Layer 4 of a small transformer language model trained on English Wikipedia (9 layers, counted from 0, width 96).
A neuron adds its activation times its output weights to the MLP's output. To switch it off is to set its activation to zero at one token and run the rest of the model.

Output weights of the MLP neurons that the questions are about. A number n stands for n times 0.0018.
n28: 0 30 -141 82 169 -27 10 -9 -13 -12 36 23 22 -108 -3 -28 26 -85 -67 115 26 -5 4 123 18 0 -67 23 -97 20 -45 -52 -16 -106 71 44 151 -122 6 -50 -56 110 59 -17 4 41 -120 -76 6 84 42 -128 53 -54 -8 87 -10 28 8 -11 34 69 -36 20 68 64 -36 20 9 103 57 154 113 48 -120 -23 2 -15 70 -47 20 117 -19 78 57 -38 4 2 5 33 35 -75 4 -24 22 75
n81: 69 -4 19 74 -84 145 -34 -104 76 17 6 -45 -49 130 -68 -97 -7 89 -84 51 -29 -9 -46 -47 -21 44 -90 -22 -26 -30 33 46 40 43 -73 -65 -18 20 77 58 28 -56 90 -112 -4 31 41 -8 -43 143 -36 81 115 -34 -58 8 109 83 32 9 -66 -169 38 -30 -48 -80 10 -57 47 -116 103 43 92 164 22 104 17 -39 -38 17 -75 52 -20 32 -65 78 -34 96 -29 -41 73 -99 -7 38 -98 46
n93: 20 -18 -116 54 133 21 -48 -54 -147 -11 152 168 15 -258 74 101 -101 -33 -92 -57 38 108 100 69 96 31 71 17 56 234 57 -24 -92 -5 -81 -52 -24 -118 3 27 -34 -53 56 37 17 67 -87 -35 -8 207 11 -136 52 -85 -75 -52 83 -162 0 160 11 144 -62 -54 -180 -53 -30 -32 10 -38 83 -32 -55 -21 18 84 44 100 154 29 8 -70 -8 -52 6 -10 99 62 48 -17 12 -106 -39 -98 -179 -199
n131: -99 -13 16 91 -38 54 -64 -162 76 47 -45 6 33 26 -78 52 -30 25 -10 -32 33 -71 17 25 -76 36 12 2 -87 113 -77 81 0 -63 4 52 41 54 -131 -19 -28 -81 -101 -16 -42 -23 -64 47 -123 78 20 -108 109 49 -17 56 2 -94 -186 43 -17 -19 -63 66 23 61 133 -160 14 -87 -61 166 -91 32 14 15 149 -2 22 17 -74 -22 40 29 32 -8 38 -83 94 22 -42 145 2 -60 -23 20
n168: 29 -9 84 34 -51 8 -2 77 21 -29 -15 27 -47 117 -9 -52 181 16 52 -99 28 0 -62 -75 -125 25 -59 -70 70 66 2 -53 29 22 -70 40 10 43 -43 -122 -35 -32 -44 -35 -22 -84 68 -53 -31 -145 -82 -12 32 90 -97 86 -89 -14 35 4 54 -78 -193 7 -133 -177 60 -86 -111 -78 41 -36 -13 -55 36 -18 0 -17 -73 30 36 27 37 8 -20 -26 45 -115 -91 11 53 29 32 -6 70 -44
n188: 101 29 -158 -128 -85 -190 180 -40 -99 -4 75 11 -179 -127 -166 -25 -387 30 104 -72 -105 154 -53 135 -116 -26 -13 -41 -152 -42 90 17 24 -92 -4 -76 67 -179 179 31 7 -63 -90 226 46 176 172 -117 221 -4 195 -19 -165 -477 -66 0 210 31 -58 120 -124 140 29 -33 -116 -37 -131 304 -39 109 268 157 45 203 -75 124 -62 -75 -117 28 11 185 -11 -42 63 83 38 138 67 -54 37 -83 -34 101 132 -144
n193: 86 -2 27 -10 -22 -50 108 49 2 22 14 89 6 -37 -18 -29 32 -60 42 -10 -6 44 -73 -40 -60 31 74 -15 -11 -52 -101 -59 -79 -47 -69 -54 37 -22 -16 -64 26 -48 39 -14 -2 0 108 -80 -33 18 26 -113 62 -193 -172 -54 93 37 -79 32 -123 -146 -81 119 -70 76 6 68 158 2 4 -62 -150 -53 -60 0 34 103 79 -59 65 61 42 -46 -151 -48 -23 108 19 91 9 108 -103 -4 -69 74
n200: 73 144 40 -40 56 -33 -23 -14 65 -208 15 -15 -15 34 37 -34 -24 43 41 89 -2 -62 4 -4 -43 -21 53 -31 8 72 -43 -7 -60 57 125 81 -51 49 -68 -17 2 34 0 -20 88 48 86 39 43 -141 -197 44 -4 10 33 -23 148 4 69 16 -34 45 13 -2 127 111 -30 35 6 102 -29 74 17 95 46 28 44 49 -31 -25 18 4 -49 -92 -63 17 -68 118 167 0 -5 39 -46 -7 -128 23
n232: 0 -98 -44 138 25 -74 17 92 31 -96 49 57 33 -34 -131 52 -184 10 135 -30 -69 133 -39 45 -82 47 45 -15 -38 30 -41 19 11 16 -58 61 -66 7 -17 -30 -158 30 -123 92 -38 102 -36 19 -68 -65 -43 -98 27 70 -103 80 99 103 -115 -163 128 98 -45 43 -117 75 19 -195 65 -86 -85 -37 -125 -20 130 50 -26 -166 13 36 -118 68 92 -45 -60 -53 120 -32 17 -12 22 -27 -96 26 9 47
n241: -74 -25 17 -157 -163 28 9 -30 -70 -33 52 -63 131 -3 -30 -65 149 3 -175 42 138 102 63 138 11 -5 128 -34 -163 -142 -71 212 98 34 26 -9 42 -6 206 29 179 72 15 47 141 97 51 -142 8 11 -73 -68 47 -198 -131 -75 263 -50 27 22 55 -87 16 0 -81 150 3 212 -54 110 -52 74 -28 -34 -96 -33 53 -88 128 -36 -46 159 -6 -17 -77 100 -62 81 43 -139 48 25 120 152 -20 -41
n244: -17 -43 -55 58 -26 60 51 116 25 -7 -59 49 8 23 75 -93 98 -12 -60 33 67 58 32 -66 -40 29 72 -22 72 -67 -89 -24 36 -44 -86 -9 -35 70 75 48 100 -2 23 56 2 51 -23 -39 -139 -78 -28 -56 -28 36 2 16 43 -78 -41 -24 26 -81 33 23 18 -72 64 44 -45 16 146 -41 -18 10 44 -37 39 101 116 27 31 52 3 73 -134 5 70 8 -51 -15 18 -8 48 6 22 52
n246: -122 118 13 54 42 -113 121 24 -35 76 99 0 39 47 -53 -107 -49 -158 50 64 -83 125 39 -215 -37 -16 15 -21 78 81 106 166 -50 82 -60 99 64 23 22 -50 -94 -169 54 33 -64 101 -13 81 46 -56 61 13 -40 16 64 -30 39 89 89 -51 -44 -60 -56 40 -102 90 36 107 -108 138 30 21 28 -61 67 128 -29 71 98 69 99 54 -43 24 52 90 53 -142 -109 16 94 80 -132 -5 -243 -127
n288: 0 -83 -12 60 -120 -115 -96 -35 -7 68 146 -2 37 -44 43 74 -92 -82 -86 -62 53 -23 -5 -2 15 51 133 -80 36 -86 -66 56 -131 -75 -95 -28 82 -41 35 -36 -18 -2 -92 23 -31 19 -91 -30 36 38 -68 163 31 -9 -46 -85 92 -60 -202 -181 95 14 101 72 -26 -181 0 24 26 -76 88 7 60 -57 -29 21 -33 -140 -20 -35 -116 44 9 40 -182 132 -114 76 41 6 29 -69 -50 2 168 -16
n293: -98 -2 -78 -42 32 -25 -29 -147 -16 -9 -18 132 14 -119 -51 42 -87 -127 -79 92 -11 -52 134 15 -34 -2 56 -52 -46 -39 4 -25 -122 54 98 -171 4 56 -54 -37 118 79 -35 8 91 45 -77 101 -100 -6 -27 -7 26 -40 -51 -88 95 -198 -94 7 62 88 9 40 -58 147 -35 150 86 -34 2 -42 106 0 -75 -39 11 -9 62 12 -126 104 33 37 14 -53 59 -17 22 -38 -41 -24 -2 65 24 -65
n312: -54 -51 -6 -180 -152 -151 81 263 -188 69 -100 135 147 75 -46 31 199 41 -79 48 136 -162 -33 51 13 -54 95 40 135 -161 15 -15 -51 -90 -114 204 30 19 -124 -5 -54 -116 -55 -91 127 6 63 25 -179 3 114 34 37 111 143 -8 44 -29 -40 -61 -31 -6 45 -137 -18 41 117 -33 50 -91 105 -55 -72 -144 42 50 0 -114 -24 -67 25 -35 70 -14 -78 -38 -110 -15 -114 -102 -15 -125 -8 85 -33 -21
n347: -60 68 -105 -23 29 39 -2 -31 26 -20 135 4 34 101 40 20 -6 5 51 68 -13 73 44 -21 -84 7 -52 57 -105 -2 86 56 -19 67 25 15 49 37 25 -56 60 -69 -8 15 37 -8 -20 112 47 19 35 -33 -38 48 26 33 -84 79 41 65 -121 -27 -46 -143 -7 -23 -49 -286 -52 30 50 95 -52 84 5 2 73 40 -165 -43 -111 -8 -13 -56 122 -2 45 -86 16 29 -30 -26 -85 -144 -77 7

Each question names a token from some text and the token that comes next. It shows the activations a of the neurons there, in the order above. A number n stands for n times 0.012.

Then comes g, the gradient of the next token's log-probability with respect to the MLP's output, scaled to length 1. A neuron's effect is roughly proportional to its activation times (output weights . g). A number n stands for n times 0.001.

"es", then " a"
a: -3 -3 -1 -1 -5 376 191 0 0 -13 0 -1 153 -13 -3 36
g: 77 48 91 21 -17 51 113 -19 -35 70 72 -207 -95 119 -63 -77 78 -85 -18 -31 -25 57 80 27 77 -162 -94 38 -73 15 104 24 -60 -187 -78 10 -39 65 -39 127 -128 17 -59 -32 -118 194 -37 153 147 -28 50 -13 9 127 -169 -14 31 22 43 192 211 25 160 30 26 15 69 42 -170 -5 -3 63 -219 41 68 -102 -320 91 38 -66 135 133 -12 184 -179 -12 23 160 128 -43 40 181 87 25 78 -176
Switching off which neuron hurts the next token most? n188

" \"", then "Last"
a: -7 -8 0 -14 -1 0 -12 0 0 12 153 -14 -1 0 0 12
g: 39 121 -247 9 -64 -75 157 0 -38 -64 -40 41 94 -150 87 3 -66 -99 109 129 23 103 -155 -10 84 -90 -58 -23 83 192 169 -38 -69 -21 -204 3 21 -6 36 -10 271 80 -83 -30 4 87 -93 -96 -145 5 -7 -171 55 -156 -159 -42 -61 -24 9 -48 -24 -136 -37 -44 47 -68 -22 -17 175 135 -54 -3 -98 22 -202 138 11 -45 -22 61 -72 189 -66 136 -28 -1 63 -62 -104 177 134 112 138 262 -63 -34
Switching off which neuron hurts the next token most? n244

"ks", then ".\n"
a: 0 0 -7 -14 -14 126 149 0 0 0 0 0 -2 -8 0 63
g: -151 84 62 -62 36 131 -34 -206 144 -13 2 196 -40 115 8 107 -65 111 44 3 10 -37 -114 -121 -43 100 55 -45 -362 -67 -23 5 -155 126 15 24 96 72 52 4 242 -39 214 115 -106 -15 43 -74 -31 27 -14 20 -45 139 49 5 129 111 38 -88 -60 -42 -3 -203 169 180 115 -57 -84 172 -59 10 142 -170 -57 22 -65 9 -133 43 -160 59 -88 19 117 -123 -36 16 -20 30 -178 -75 21 -34 54 56
Switching off which neuron hurts the next token most? n347

"200", then "1"
a: -13 11 0 -13 182 0 0 -14 -2 12 0 -8 1 0 159 -13
g: 88 -89 7 -49 -75 144 -11 -27 24 44 -105 156 -22 50 94 -27 9 105 24 -91 -211 -31 -75 85 127 -50 -71 -15 -147 57 -123 -251 52 -121 114 -44 -10 -78 235 -163 74 199 -7 -26 50 -124 121 -177 -99 -66 -175 -64 -37 24 12 22 -224 12 160 77 -75 142 -106 67 52 -47 17 20 -57 130 -1 -64 -103 -106 -26 52 -101 123 4 -24 137 38 -142 -99 11 -173 17 -59 -209 -102 94 -91 32 38 -184 148
Switching off which neuron hurts the next token most? n168

"IS", then " investig"
a: -2 -14 -3 -1 -4 0 -1 219 -1 -9 -9 -10 -3 0 33 -6
g: -178 114 76 -145 100 103 7 -226 53 -118 -37 -98 76 101 216 -33 -2 -10 -83 3 -11 103 -47 -63 -65 91 15 93 -243 -142 17 21 32 4 -68 -98 -83 -105 -38 49 100 -47 69 35 78 -82 225 91 184 -101 -17 97 -82 -41 -172 -66 -2 -7 139 -157 -108 -46 86 26 -83 207 84 7 -170 113 113 31 -47 204 76 82 -125 -200 -96 -42 -30 -75 -25 -53 68 12 -41 98 -104 114 119 109 -18 -186 -75 19
Switching off which neuron hurts the next token most? n200

"During", then " the"
a: 0 -8 37 -3 25 -14 104 -9 -7 151 -14 -8 -5 -12 -6 -13
g: -30 220 26 172 -125 -104 76 -118 -149 -46 -16 -137 -122 -111 -94 -130 82 0 92 81 -113 62 80 -5 -91 -43 -100 50 -3 1 -65 41 -43 -131 -26 -183 -40 68 244 1 -44 68 140 -172 -9 89 -64 -21 -72 307 34 136 -36 -55 -164 187 84 67 21 11 102 -172 30 -31 27 -58 83 -21 -18 39 -90 22 -39 251 -3 -7 -58 -117 17 34 -9 195 172 20 -23 26 -24 -43 -30 66 7 188 5 200 -127 62
Switching off which neuron hurts the next token most? n241

"ib", then "bs"
a: -13 -1 -14 -6 42 0 0 17 -14 0 19 -8 144 -8 0 -8
g: -88 -2 171 -11 -56 34 20 84 116 17 -55 99 145 33 73 61 -46 -119 79 9 17 1 -10 30 -43 176 -138 43 -153 -28 6 16 -7 146 103 -20 -117 2 -84 106 -91 -31 37 -150 -9 177 64 -52 75 -171 173 60 161 41 91 15 -52 -139 -137 -165 -49 21 116 14 29 -197 -183 -24 49 -4 128 159 -201 -160 -101 27 189 -88 -2 293 -104 0 54 10 -20 144 -78 78 -15 -11 213 174 -99 9 81 52
Switching off which neuron hurts the next token most? n288

" signed", then " for"
a: -1 -10 0 9 -10 346 278 -1 -2 -5 71 0 0 -9 13 -9
g: -109 -138 68 46 -32 8 -45 123 -11 -18 -65 75 59 90 40 108 -18 88 94 -39 -42 107 -214 -241 31 24 62 -149 25 14 -102 -62 60 130 65 83 8 113 -25 48 -49 -75 -4 75 -15 -99 19 51 -151 84 -34 147 -16 -216 161 172 -5 -74 -51 -138 -5 -96 -28 183 40 76 -66 25 128 -45 46 -111 102 -17 -171 -32 202 -105 46 85 -149 -38 -179 -26 299 -21 -8 112 40 172 0 -155 -98 -204 -12 139
Switching off which neuron hurts the next token most? n193

" an", then " ancestor"
a: 19 0 -14 0 -1 0 135 99 -7 -9 -1 0 31 -2 -1 0
g: 56 -60 97 120 -181 91 -153 -105 -36 23 145 -16 -52 54 72 47 -132 66 -36 -98 -106 -143 53 -103 -130 -36 94 89 36 68 117 -77 61 179 54 23 91 -4 -78 45 56 -14 -3 47 53 38 228 2 193 -14 -106 -12 127 137 -44 32 55 105 -67 -124 -274 -21 -111 -255 135 -102 -104 -67 9 81 -37 50 151 -154 57 64 -27 -41 161 -133 -83 -136 11 6 -105 -75 -170 -1 -68 -3 -57 -187 68 123 155 126
Switching off which neuron hurts the next token most? n200

" before", then " moving"
a: 0 -11 218 -1 36 -8 22 -12 -10 118 -8 0 -8 -11 0 -9
g: -144 -47 -55 25 113 -220 -88 57 111 -63 14 132 131 -34 -55 81 -45 19 83 -82 99 -72 33 104 -138 -75 231 -140 18 22 -54 -53 -51 86 -205 -41 -28 72 -125 29 135 -11 -100 97 -2 -120 45 -216 32 135 10 -2 -72 -57 188 -128 34 -104 115 16 -44 -113 -30 329 -30 -111 -100 -154 5 -32 99 -76 247 63 40 63 -93 -108 38 -77 117 145 6 95 -55 32 13 11 29 -87 -99 44 -31 152 111 -142
Switching off which neuron hurts the next token most? n93

" Six", then " Nations"
a: -3 -14 -2 22 -9 0 0 -2 45 -13 46 -9 0 -5 0 -9
g: -32 163 -29 41 61 251 144 -59 -26 1 -78 22 125 99 2 -180 -21 58 109 -12 -112 -188 -39 49 155 36 108 35 82 42 18 68 50 -97 201 25 2 -5 46 63 -66 6 -269 -241 -45 -38 -113 -55 -77 -81 -104 -84 35 -68 28 -40 80 -55 58 328 -174 -25 -63 -174 27 59 209 5 -112 28 -52 145 -69 190 -37 33 33 -20 -23 -32 52 30 -269 -80 -21 -2 48 -108 -73 89 16 1 -20 -22 69 101
Which neuron, switched off, raises the next token's probability most? n232

"vis", then "ano"
a: -1 -14 0 -12 44 0 0 -12 0 -10 0 0 1 -4 0 327
g: 41 -97 46 133 -37 -95 -33 -27 -121 5 25 -260 -126 -22 -39 -82 100 -174 -41 -232 67 133 74 64 -31 -71 131 -26 -61 34 -172 73 -48 -96 24 23 -78 -43 90 -23 9 -107 64 -184 -47 63 -138 -54 38 110 192 -56 24 12 -4 -114 248 -13 -15 -147 -85 -89 -31 -161 40 -96 -124 -111 -214 12 5 39 -62 101 -131 56 23 -92 -117 -160 -149 150 108 30 111 79 131 113 16 46 126 132 54 -98 184 48
Switching off which neuron hurts the next token most? n347

" how", then " to"
a: -14 -12 -9 -4 -13 0 -7 0 0 -10 0 0 -2 -12 0 39
g: 167 -31 6 108 97 -35 -145 -63 -176 -47 57 -26 27 -83 40 -95 -149 -40 -79 66 -16 51 118 100 4 -115 87 -12 -23 44 -64 79 24 239 -1 156 0 188 -116 69 152 104 66 45 57 -14 -112 24 -75 53 -41 104 -32 -193 55 12 60 -51 101 30 -223 38 -142 23 -50 18 -118 -53 -61 -48 140 -45 -5 199 18 4 306 3 78 -11 -258 105 -117 -156 272 38 95 -28 31 96 -67 -147 -19 -40 -32 -46
Switching off which neuron hurts the next token most? n347

" is", then " ab"
a: 0 -7 88 -1 -13 16 333 -4 0 0 -2 -1 0 -1 0 0
g: 32 -163 40 -108 36 -71 -175 49 24 -11 -40 107 103 4 98 -60 -11 -196 193 -21 -43 -40 -101 39 -112 58 -13 -116 -212 -236 -134 -140 -85 -62 -199 19 38 -80 5 -86 180 -194 -161 -208 -50 46 78 6 113 59 146 -50 -3 -30 8 -52 35 1 73 133 69 149 97 178 -25 -164 133 50 -58 -92 111 -111 -28 -95 17 -92 31 21 -144 -96 -154 -148 -110 110 -8 -154 -102 80 7 -40 -5 -77 100 -55 -54 -50
Switching off which neuron hurts the next token most? n193

" During", then " his"
a: 0 -5 26 -3 7 -10 137 -2 -13 61 -8 -3 -6 -12 0 -14
g: -104 -1 4 5 -34 59 38 10 149 -11 203 269 138 22 -103 -33 119 30 -194 13 -6 -54 19 -148 -2 -20 113 -39 60 -38 69 75 -7 -323 146 164 135 14 32 124 173 -94 59 154 -78 -11 -119 -82 -3 -81 77 -26 182 -84 -84 -85 176 -74 12 -46 44 168 -110 -168 30 -50 13 -19 -1 98 21 -23 132 79 17 22 -56 -1 -20 148 121 38 39 -24 -21 2 -212 -189 -111 110 -55 -32 -110 192 -86 -54
Switching off which neuron hurts the next token most? n241

"|", then " "
a: -10 -10 53 -6 2 -1 -13 -14 68 -14 -10 -14 -1 -2 -1 -5
g: -98 -78 -9 101 -176 -110 -150 111 -30 17 -96 47 61 54 -127 2 127 -183 -10 -91 44 156 96 -5 -28 -98 26 85 -25 -49 -141 58 -26 39 -37 325 84 -45 161 152 -200 40 -88 13 -40 147 12 -81 -142 -81 -26 29 55 -221 175 44 -2 66 -94 -23 4 54 -50 83 -82 21 -116 -13 121 164 143 109 -95 -90 -169 59 -44 -76 244 117 46 137 -62 -212 11 -67 42 23 15 -83 -82 65 111 -41 -10 -56
Switching off which neuron hurts the next token most? n232

" explains", then " what"
a: 0 -14 8 0 -5 464 235 0 -1 0 -6 -3 -12 -10 0 -10
g: -88 -226 171 -69 4 -78 107 4 108 15 -93 -45 -88 5 -80 -37 -113 -53 48 198 -30 -96 18 -232 13 22 59 7 -9 -107 -25 39 120 -146 -118 -82 77 -84 121 -49 -43 228 -44 130 -58 -66 -56 78 25 109 -37 117 133 182 -205 -51 -98 209 -56 79 -12 -196 137 -164 100 43 -82 12 -68 -7 95 29 158 -10 51 -2 55 67 133 58 157 -83 -55 227 -141 -41 -49 -59 -76 2 164 24 -99 -49 -132 17
Which neuron, switched off, raises the next token's probability most? n188

" that", then " ir"
a: -5 -1 -2 -7 -14 105 133 0 -14 212 -13 0 0 -14 0 27
g: -182 -133 112 183 -43 -4 1 -30 97 4 -96 -79 220 27 -7 6 -60 -38 23 -15 65 12 -28 -46 -101 23 97 63 -172 173 152 -124 -140 -87 -30 88 -63 -52 -8 -27 88 -267 79 -17 182 -136 -5 -82 192 -143 27 5 -72 66 243 36 -12 -51 55 -88 -49 -195 130 48 -7 15 111 8 38 -4 70 30 -51 -175 -79 129 126 -168 21 104 -40 -73 29 214 66 -33 -190 121 190 37 89 -77 -11 -63 81 -5
Which neuron, switched off, raises the next token's probability most? n188